Layer 2 of a small transformer language model trained on English Wikipedia (8 layers, counted from 0, width 64).
A neuron's activation on a vector x is GELU(weights . x + bias), where the dot is the dot product.
The model reads these tokens: "3" "9" "\n" "-" " St" "at" "s" " at" " B" "as" "eb" "all" " Re" "fer" "ence" "\n\n" "T" "e" "am" "s" "\n" "-"

The vector x that enters this layer's MLP at each token. A number n stands for n times 0.051.
0 "3": -9 -45 -20 -33 -8 41 22 3 4 9 12 -23 -14 -17 8 -35 28 13 -21 2 34 -2 4 -25 13 -2 -14 28 2 58 7 14 32 -19 3 -13 -6 18 0 5 -26 2 -22 -23 -2 -37 -4 -9 18 -4 -5 6 -2 22 13 -39 14 25 -16 -7 3 4 -20 26
1 "9": 8 -27 2 -12 14 27 28 7 -2 3 26 3 -21 -4 27 -46 29 -2 -27 -1 39 11 -10 -27 25 -9 -12 13 18 38 1 17 -13 -23 -23 -23 -1 6 8 5 -15 3 -23 -10 5 -53 3 -24 44 6 -12 -2 -6 -7 -9 -44 25 23 10 -17 8 6 -4 -1
2 "\n": -31 -7 -1 -23 0 2 39 32 -9 -23 3 -25 -2 -9 -3 5 41 -3 4 -4 13 21 -15 34 32 34 -37 11 -7 -10 -9 15 39 9 -31 -30 -2 -12 -40 2 20 44 -9 -20 16 -8 -19 -9 9 9 6 25 -4 14 -29 -21 11 18 -20 -26 -11 14 -11 -4
3 "-": 9 21 10 2 -28 41 66 -8 13 -32 1 -1 5 -31 44 -2 0 9 -5 2 11 37 -6 21 21 27 -4 -22 3 -25 -13 11 16 13 -3 -17 14 8 -47 -23 12 25 11 -25 -15 -15 0 -1 -23 7 14 -13 0 -6 -9 -15 -5 5 -24 -53 -12 30 -11 11
4 " St": -27 -4 -10 -21 20 -8 63 23 3 -33 -1 61 14 -24 32 -3 11 21 13 8 7 -14 11 4 -1 17 6 27 4 -17 -9 16 28 -18 0 -8 -30 -17 2 -21 9 -14 -30 -25 14 -20 29 -6 -3 -40 -31 -1 -3 28 -6 -22 12 -2 -32 -22 17 6 19 -12
5 "at": 28 -17 19 -27 -8 -23 7 -11 -12 -25 21 -20 -11 -12 4 5 14 -3 -11 18 -3 32 -4 0 3 47 19 20 -3 -23 -16 23 11 -38 16 -5 47 -23 37 3 35 -12 7 -32 -6 -26 27 -10 9 -34 11 29 16 -26 -22 -46 -13 12 17 -18 -4 21 -22 -8
6 "s": 29 -41 2 3 0 9 11 6 -7 -2 2 20 -25 21 -8 18 -7 33 -21 -23 30 17 -11 -15 -8 29 -12 2 -22 26 17 50 41 -8 3 -45 18 -32 -6 18 8 25 -13 -12 10 6 22 -17 14 -33 -20 -12 24 -5 21 -32 12 -8 -7 -15 -15 -15 -10 -44
7 " at": 20 -6 -16 3 -13 -23 5 37 9 -8 -21 -4 13 -4 29 -15 -4 5 -5 8 11 -9 2 -5 -12 57 -40 -13 -9 -18 -22 41 10 -1 -6 -4 -5 -22 -21 -23 51 4 -23 -31 20 12 59 -13 -2 44 8 0 2 2 -13 -33 -9 2 8 -4 -15 -5 -10 24
8 " B": 9 -28 -2 -33 -13 20 52 11 -4 -18 -11 38 3 -18 21 -4 12 6 17 -12 -11 -1 19 8 0 -17 -4 -5 -3 -19 1 -10 4 1 -19 -2 2 21 11 -12 43 -20 -16 -19 8 -7 11 -23 19 -87 8 22 30 12 6 -42 4 26 -6 -2 17 4 5 -9
9 "as": 6 -8 -7 -24 -18 13 18 8 -6 11 5 18 -38 -9 16 6 -6 13 -17 -14 5 -23 -5 -13 -4 52 -13 10 -3 11 2 -3 38 -16 11 -35 1 -31 19 9 93 5 4 -6 -7 -31 34 -21 15 -18 22 5 10 -37 -8 7 -6 -7 -23 -17 9 23 6 -31
10 "eb": 27 -31 -10 -22 -29 53 27 1 -5 10 -13 1 19 21 -29 -26 5 18 2 -4 13 -8 17 -43 -1 4 8 27 -18 -8 8 19 -16 1 -19 -41 16 20 2 46 16 -23 -13 -20 -13 -10 14 -29 -12 -31 45 31 3 2 10 -7 3 1 13 -26 10 -42 13 23
11 "all": -1 -13 -22 2 16 3 41 -23 12 22 7 -27 18 9 57 11 8 12 17 -35 -10 -4 7 -28 0 30 -6 47 21 4 8 7 -25 -46 -39 -7 -5 30 9 17 31 12 18 -32 7 -12 6 -6 -5 -39 13 -18 2 -41 -1 -3 18 -3 -18 -13 -6 -28 -12 11
12 " Re": -6 -16 -8 -37 -19 5 25 3 19 0 -13 -10 8 -41 34 -2 9 33 -14 -5 -21 18 5 26 11 13 4 43 -16 -12 32 17 0 59 -6 1 -4 -12 -36 0 13 -24 16 -3 -21 -21 0 -11 13 -61 -5 17 30 11 -15 -29 -24 17 -25 13 -14 16 -4 14
13 "fer": -19 3 -41 14 -9 57 -16 -23 -21 18 -18 -8 21 -9 42 8 30 12 -22 10 -41 -18 -5 17 -16 26 -4 14 4 22 10 -26 -3 -15 -22 25 26 17 -17 0 15 18 26 -38 13 -9 12 13 -5 -34 8 -6 -20 -1 -10 -45 6 49 -13 -8 6 -5 1 0
14 "ence": 54 11 8 -3 35 18 10 -9 -14 13 9 -5 19 -12 -17 -5 -12 14 0 -13 6 -12 8 -4 -3 27 21 59 5 24 -15 25 -7 -24 -22 -39 2 13 -27 -2 -24 10 21 -4 -3 8 41 -12 -15 -38 -18 1 -4 -2 31 -27 -23 -10 -21 -26 -7 1 -3 -19
15 "\n\n": 8 -6 4 -24 29 22 11 14 13 4 -16 -14 -30 19 3 -13 28 13 8 1 1 -1 12 7 42 10 -15 -4 -20 -3 -13 49 18 24 -18 16 -21 -13 -30 -4 14 29 -15 -4 22 17 16 23 -32 -14 -8 23 -23 31 -13 -72 -6 8 -29 -29 -13 10 -14 -17
16 "T": -13 -16 -7 -16 5 37 35 -2 13 -3 -15 6 25 -12 -17 -13 16 37 24 33 30 12 8 0 0 16 -23 -3 4 -21 11 53 29 -37 -14 20 20 38 -19 -31 -16 -21 -19 -27 3 -10 -4 -31 16 -44 -15 -4 14 8 -2 -20 25 27 -17 -30 -13 0 6 -25
17 "e": 15 -19 29 -43 10 22 1 16 19 3 -4 -21 1 6 9 11 5 32 2 -5 31 3 -5 28 -1 15 17 -8 -18 -5 9 18 -7 50 -11 -26 -4 -24 -10 53 23 -9 -6 4 25 -2 -25 -7 3 -10 -1 -9 40 -48 -14 -36 -42 14 -51 -7 -21 -14 -2 -5
18 "am": 12 -15 -32 25 -5 -3 37 -22 -9 39 -10 8 -43 -16 25 -15 29 -22 10 -4 16 32 -25 -9 -12 29 1 29 -2 10 28 -32 -15 -15 -40 -32 34 3 -2 12 12 28 21 -42 6 -8 28 -3 -7 -33 6 -8 -14 -10 1 2 11 -6 -3 -1 5 14 24 -10
19 "s": 33 -49 -2 -14 -5 26 0 2 -19 -1 11 34 -24 23 -15 15 -10 12 -15 -19 16 18 -4 -12 -6 26 -19 29 -12 27 9 60 33 -22 6 -53 19 -20 -9 21 34 4 -22 -1 2 17 -1 -15 15 -25 -17 -12 29 2 1 -9 17 -4 -4 -12 -9 -13 -17 -39
20 "\n": -23 -7 -6 -32 12 -6 43 27 -18 -23 -14 -17 0 1 7 2 40 1 11 -12 17 10 -7 37 24 28 -32 14 -13 0 -3 13 31 3 -36 -21 -11 -9 -57 -2 26 34 -6 -4 21 10 -13 2 -7 -6 14 33 -7 19 -14 -29 5 21 -14 -39 -6 14 -11 -6
21 "-": 17 16 13 2 -32 30 65 -10 12 -30 2 -2 1 -16 45 -3 -4 14 -7 3 16 26 -3 21 22 24 -2 -26 -1 -23 -10 10 8 9 -8 -17 14 4 -49 -24 16 23 9 -21 -15 -19 5 1 -27 1 21 -10 -1 -6 2 -12 -6 8 -21 -60 -7 30 -9 16

Each question shows the input weights of one neuron of the MLP. A number n stands for n times 0.0074.

n63 (bias -0.030): 7 -10 -17 -23 25 -3 -10 40 23 -2 -31 0 28 55 -1 -4 -55 -13 16 -2 -17 5 -17 -9 -46 4 -19 -15 23 0 -36 -8 -35 -8 53 6 23 -10 -5 3 7 1 24 35 19 41 -53 6 22 1 -32 17 8 22 -29 31 -11 30 -3 -9 0 15 -12 -14
It fires most on token 19 "s"

n175 (bias -0.093): -43 9 25 -2 18 -15 -14 -22 -5 -5 -15 -19 26 -20 4 24 5 -19 -20 -25 -29 18 -22 -28 -14 -15 14 15 -25 13 49 8 -37 34 2 20 -22 -52 -12 4 1 -5 48 11 -4 41 -34 10 0 43 -22 -33 0 0 47 -7 -6 -15 -3 11 9 21 22 -11
On which two tokens does it fire most, strongest first? 12 " Re", 17 "e"

n69 (bias -0.009): -18 -6 19 7 20 -1 27 2 -6 11 11 -34 36 22 -11 7 41 -11 4 -56 -30 -2 -25 38 26 7 -14 -27 -1 -11 38 6 38 -5 -5 17 -17 16 14 18 -7 5 13 1 15 9 -49 -3 12 0 -1 -35 -26 26 -10 4 25 -1 16 17 -33 -32 -29 -39
On which three tokens does it fire most, strongest first? 2 "\n", 20 "\n", 11 "all"

n137 (bias -0.015): 2 30 16 1 18 2 0 18 11 -37 -10 13 45 -17 2 9 21 7 -6 -30 1 -18 13 -22 -9 -28 -13 -9 -39 -14 -24 7 1 22 -12 39 -21 -13 -30 -24 15 -39 -13 41 -3 11 -26 -5 -7 10 -7 16 -5 20 1 12 -18 2 24 6 46 46 1 -18
On which token does it fire most, and how strongly? 4 " St", at about 1.2

n205 (bias -0.112): 12 16 32 18 21 5 -20 39 -20 3 -7 7 27 40 -36 38 -23 -28 -40 -16 35 -27 -22 -17 -12 -19 23 -12 -18 -14 -3 -22 -14 48 13 13 -23 12 -29 17 -2 -21 -26 29 34 -1 -7 22 -19 19 10 21 23 -34 22 22 -16 -50 3 2 -15 4 -18 -39
On which token does it fire most, and how strongly? 17 "e", at about 2.2

n148 (bias -0.076): 14 -3 3 -16 -9 -38 -7 18 25 -17 28 -22 13 3 25 9 -15 -31 -17 -11 -48 -5 13 -33 -18 -24 24 -27 5 3 25 23 -14 32 33 -5 20 29 12 -10 21 -11 24 16 -26 26 11 -14 14 14 -2 -12 9 -11 3 34 5 -22 4 -1 -10 26 -11 -37
It fires most on token 9 "as"

n100 (bias -0.059): 37 -31 17 -6 9 -6 14 6 -13 5 31 5 9 48 2 -8 -9 -32 8 -8 -7 -32 -12 -10 34 -12 -14 -19 23 16 -21 -16 16 -1 -19 15 -41 11 -7 -18 -29 -36 4 9 22 4 -15 -20 5 4 -9 5 7 -13 -12 32 4 -6 41 17 22 26 -4 -13
On which token does it fire most, and how strongly? 1 "9", at about 1.1

n48 (bias 0.004): -4 5 14 14 17 -10 18 -16 -16 -5 14 -14 12 -24 -45 -16 8 6 9 -18 -14 11 9 -13 15 6 12 -30 16 -5 12 -12 31 3 7 -5 -25 12 53 -30 1 24 4 -9 -9 34 -36 -37 10 0 -16 -41 39 33 35 -11 14 19 -1 2 -14 -33 -29 1
On which token does it fire most, and how strongly? 16 "T", at about 1.3

n5 (bias -0.039): -9 26 -1 19 25 -8 6 7 23 4 5 -30 -22 2 3 -2 15 11 16 -16 1 4 4 -7 6 -16 -1 -23 21 14 7 -16 14 17 -3 20 -17 39 -9 -7 -66 11 7 28 17 8 -10 -11 -1 21 6 5 -14 16 11 -19 -18 -25 5 3 -22 -32 -22 -25
On which token does it fire most, and how strongly? 15 "\n\n", at about 1.2

n185 (bias 0.004): -10 -2 -21 12 6 11 3 26 14 20 -13 -23 30 23 -13 38 -28 -18 53 -25 17 -14 -10 16 -38 20 10 0 7 -34 -7 -1 -4 23 -14 -3 0 -2 7 16 21 -3 -12 8 -37 33 1 3 -16 -12 0 -2 25 -6 0 7 -31 -6 1 -3 24 -14 -26 -52
It fires most on token 17 "e"

n140 (bias -0.018): 5 21 12 -14 5 -27 -25 12 -10 26 -12 29 40 27 -3 -4 -2 14 25 -20 9 -10 2 3 -15 -25 -19 -4 -24 -29 -19 25 26 -21 5 43 7 -7 -10 -23 -2 7 -34 4 -10 37 -3 4 -15 -6 -11 9 18 -8 7 8 -14 -20 31 6 -17 -8 20 24
On which token does it fire most, and how strongly? 7 " at", at about 1.6

n133 (bias -0.042): 12 5 -11 17 22 -4 -1 -10 15 -38 2 -11 11 -15 -15 -2 -20 9 -19 22 54 -35 -10 -5 -5 -20 41 -19 -34 1 37 2 -2 -10 8 19 -52 37 27 19 -28 -14 13 4 -44 10 -9 5 -4 20 13 -26 13 2 21 4 -9 -15 14 -5 -11 28 3 9
It fires most on token 0 "3"

n75 (bias -0.069): 22 -1 7 18 46 -10 -26 -5 1 16 -27 -11 6 8 -35 -7 -1 7 9 26 9 -15 -6 10 -42 11 36 -69 0 -23 30 -10 10 -6 -18 30 -6 -19 -5 18 13 -45 -8 5 14 34 -31 -5 16 56 -11 -49 -6 16 -10 47 47 22 17 -5 -29 9 -28 -31
It fires most on token 16 "T"

n207 (bias -0.056): 11 0 9 10 12 21 -32 -12 17 -20 -3 -45 66 13 -13 13 51 10 21 2 -30 -39 -20 22 -33 2 -14 -16 -4 -28 -4 3 -18 6 0 3 -34 19 0 -11 -18 9 -4 11 -2 13 -5 15 -33 9 41 -19 22 28 32 6 -19 -18 -2 20 -8 -39 13 16
On which three tokens does it fire most, strongest first? 13 "fer", 10 "eb", 17 "e"

n145 (bias -0.053): 2 -18 9 -7 18 21 -20 -22 1 -5 29 13 -34 6 9 -21 -20 -37 -18 4 -44 -24 13 0 26 1 3 -8 -54 42 16 -18 17 -21 13 43 9 4 -23 18 -5 9 -4 6 20 -8 -65 -7 16 7 -13 8 20 23 11 24 -27 -40 37 10 32 -14 -18 -21
It fires most on token 19 "s"

n230 (bias -0.036): -7 6 -9 18 -27 -20 10 1 43 -3 -5 -31 -21 13 -6 -14 5 -5 28 -27 -31 -18 -18 21 7 14 -39 -16 -8 39 35 -43 -31 33 -15 14 -23 40 2 -16 13 46 -1 -7 30 -15 -29 -5 19 36 22 -30 4 14 20 34 -12 -17 -1 -14 42 22 -25 -33
On which two tokens does it fire most, strongest first? 18 "am", 2 "\n"

n164 (bias -0.005): -16 31 25 -10 -3 -8 10 -2 15 -30 -37 41 -12 -39 -12 -13 -48 -4 15 -5 -21 -44 -47 -27 29 -21 29 -12 -15 -3 21 -19 -17 23 -1 15 3 1 16 2 19 -7 18 -4 15 5 -8 -33 3 14 5 11 38 35 17 9 -19 23 -4 33 12 4 31 -11
On which two tokens does it fire most, strongest first? 8 " B", 12 " Re"

n243 (bias -0.046): -13 -4 -6 -7 28 -24 19 -19 -13 7 11 31 21 5 -13 -1 10 1 41 -20 34 8 14 48 -20 -1 25 -20 -1 -9 -23 -2 -31 -4 -10 15 9 -8 34 -20 -9 -16 -22 3 -51 18 11 -4 -8 10 -26 -6 -26 33 23 3 26 -5 18 9 -13 -2 14 16
On which two tokens does it fire most, strongest first? 4 " St", 16 "T"

n42 (bias 0.011): -6 0 14 7 45 -44 9 -15 6 1 10 25 0 -2 -8 1 -13 -3 12 9 -7 -7 18 -3 -25 6 12 -7 18 -6 20 9 -31 49 -36 -8 31 2 -9 -14 -42 -40 -21 0 -28 31 3 9 -3 5 -49 -21 -11 -14 24 17 8 -2 30 4 43 3 18 -12
On which three tokens does it fire most, strongest first? 14 "ence", 4 " St", 18 "am"

n61 (bias -0.059): 30 11 6 -3 19 -30 8 14 -13 9 28 -42 16 21 -20 9 15 3 -5 -54 15 -35 0 23 21 -6 -21 -14 14 8 34 2 2 -16 -17 41 -24 -22 17 -13 -20 16 -8 -1 28 14 -42 8 19 15 13 13 36 33 -14 -10 -21 -19 7 12 -18 -38 -29 25
On which two tokens does it fire most, strongest first? 20 "\n", 2 "\n"

n144 (bias -0.099): 12 24 14 35 32 -13 -53 -32 10 7 -14 35 38 12 1 -27 -22 -21 31 -33 -25 -11 34 -33 -35 -12 3 -5 14 31 8 -36 -23 18 -6 -13 22 18 13 -32 -13 19 21 35 -8 58 -40 32 30 -5 -17 25 -24 -19 14 21 -28 17 3 -10 -32 6 -25 20
It fires most on token 14 "ence"

n132 (bias -0.004): -29 7 13 25 18 1 12 10 14 -2 -26 36 34 -6 -18 28 -26 0 30 0 -6 -2 34 4 -27 7 -9 -21 -13 -18 21 -5 12 3 -10 26 -17 19 13 -24 -31 -51 -28 16 -9 -2 -3 20 18 -5 -34 6 -2 -2 -11 21 10 19 28 -5 -5 11 -8 11
On which three tokens does it fire most, strongest first? 16 "T", 4 " St", 8 " B"

n51 (bias -0.014): -16 -25 2 11 -23 -21 38 -21 -32 42 -18 18 -5 -10 3 3 5 20 21 -29 1 -43 5 43 6 2 -29 -3 -14 11 30 -4 22 7 10 7 -21 7 -19 -16 -23 -3 9 37 0 18 -8 30 -5 19 -33 1 -33 32 13 11 -8 -13 57 15 -26 -25 -43 -3
On which two tokens does it fire most, strongest first? 20 "\n", 15 "\n\n"

n188 (bias -0.073): -4 22 -33 29 -4 -16 1 -16 9 17 22 -33 -4 -7 -4 7 18 -11 11 -28 -1 -21 -7 -7 17 -4 -27 -31 35 9 -66 -50 -19 5 -3 4 15 61 26 6 -6 49 3 6 2 35 -1 2 5 -8 -18 10 21 -19 14 -14 -2 -41 -38 30 -14 -22 -15 12
On which two tokens does it fire most, strongest first? 11 "all", 18 "am"

n122 (bias -0.054): -28 -26 8 -1 1 7 -18 39 -10 -2 39 -7 34 -22 -31 19 -16 39 12 8 21 -7 7 62 -41 -7 15 -14 -5 -22 -40 -10 41 -5 -15 12 15 -25 -9 4 -31 -17 -12 35 9 16 -62 -4 -4 36 -7 3 -28 51 -27 73 -12 16 19 17 4 5 -44 -27
On which token does it fire most, and how strongly? 2 "\n", at about 1.3

n220 (bias -0.074): 1 22 3 43 51 -10 4 -26 -23 24 -52 13 36 -16 -18 20 16 18 -6 9 7 -15 -33 -8 -24 -20 3 5 4 -13 24 2 -21 -13 -22 8 -6 12 8 -19 -3 3 6 37 -8 -16 -25 27 -13 11 9 27 -42 31 3 28 29 -53 2 34 26 -53 14 10
On which two tokens does it fire most, strongest first? 18 "am", 11 "all"

n155 (bias -0.102): -30 -6 21 15 -1 -25 -20 27 -17 16 -7 -1 14 36 -13 14 22 -9 -7 -6 -25 -19 3 -14 47 -20 -12 16 -42 -16 -16 -29 20 15 -35 22 -34 -18 9 -16 14 10 -7 37 -5 35 -30 2 -7 7 -12 19 -20 27 -8 25 32 13 5 -4 -29 51 -43 -19
It fires most on token 20 "\n"

n226 (bias -0.091): -1 -2 30 16 -17 -58 -16 10 6 -10 -19 28 31 18 -28 25 15 -9 1 -2 -64 -22 3 -19 -46 -7 28 -12 -32 6 -5 -27 -26 10 -16 4 39 -5 24 8 10 -26 -18 19 2 -11 -3 15 1 12 30 -16 -9 -30 17 -13 -34 -3 42 29 36 14 9 38
It fires most on token 5 "at"

n12 (bias -0.063): 10 61 31 -15 39 -5 -9 9 25 -36 -6 -42 36 -30 10 3 -31 -57 -4 0 -20 10 -5 2 -22 -32 -23 -38 20 0 -12 -16 -23 10 13 33 -34 16 -10 -4 19 -14 28 -8 20 25 -1 16 -19 8 29 36 11 -3 9 8 -12 -12 23 -1 5 51 -6 -1
On which two tokens does it fire most, strongest first? 3 "-", 21 "-"

n196 (bias -0.056): -9 -27 2 -7 -15 -29 -64 2 2 -35 12 7 45 29 -50 -19 -3 -15 -21 19 0 0 -20 8 16 -12 32 17 0 -1 -3 6 19 -4 10 19 16 27 5 -32 4 3 5 8 -37 15 -34 48 19 7 -12 -11 29 38 -35 1 -30 -18 62 27 18 6 -20 -5
It fires most on token 5 "at"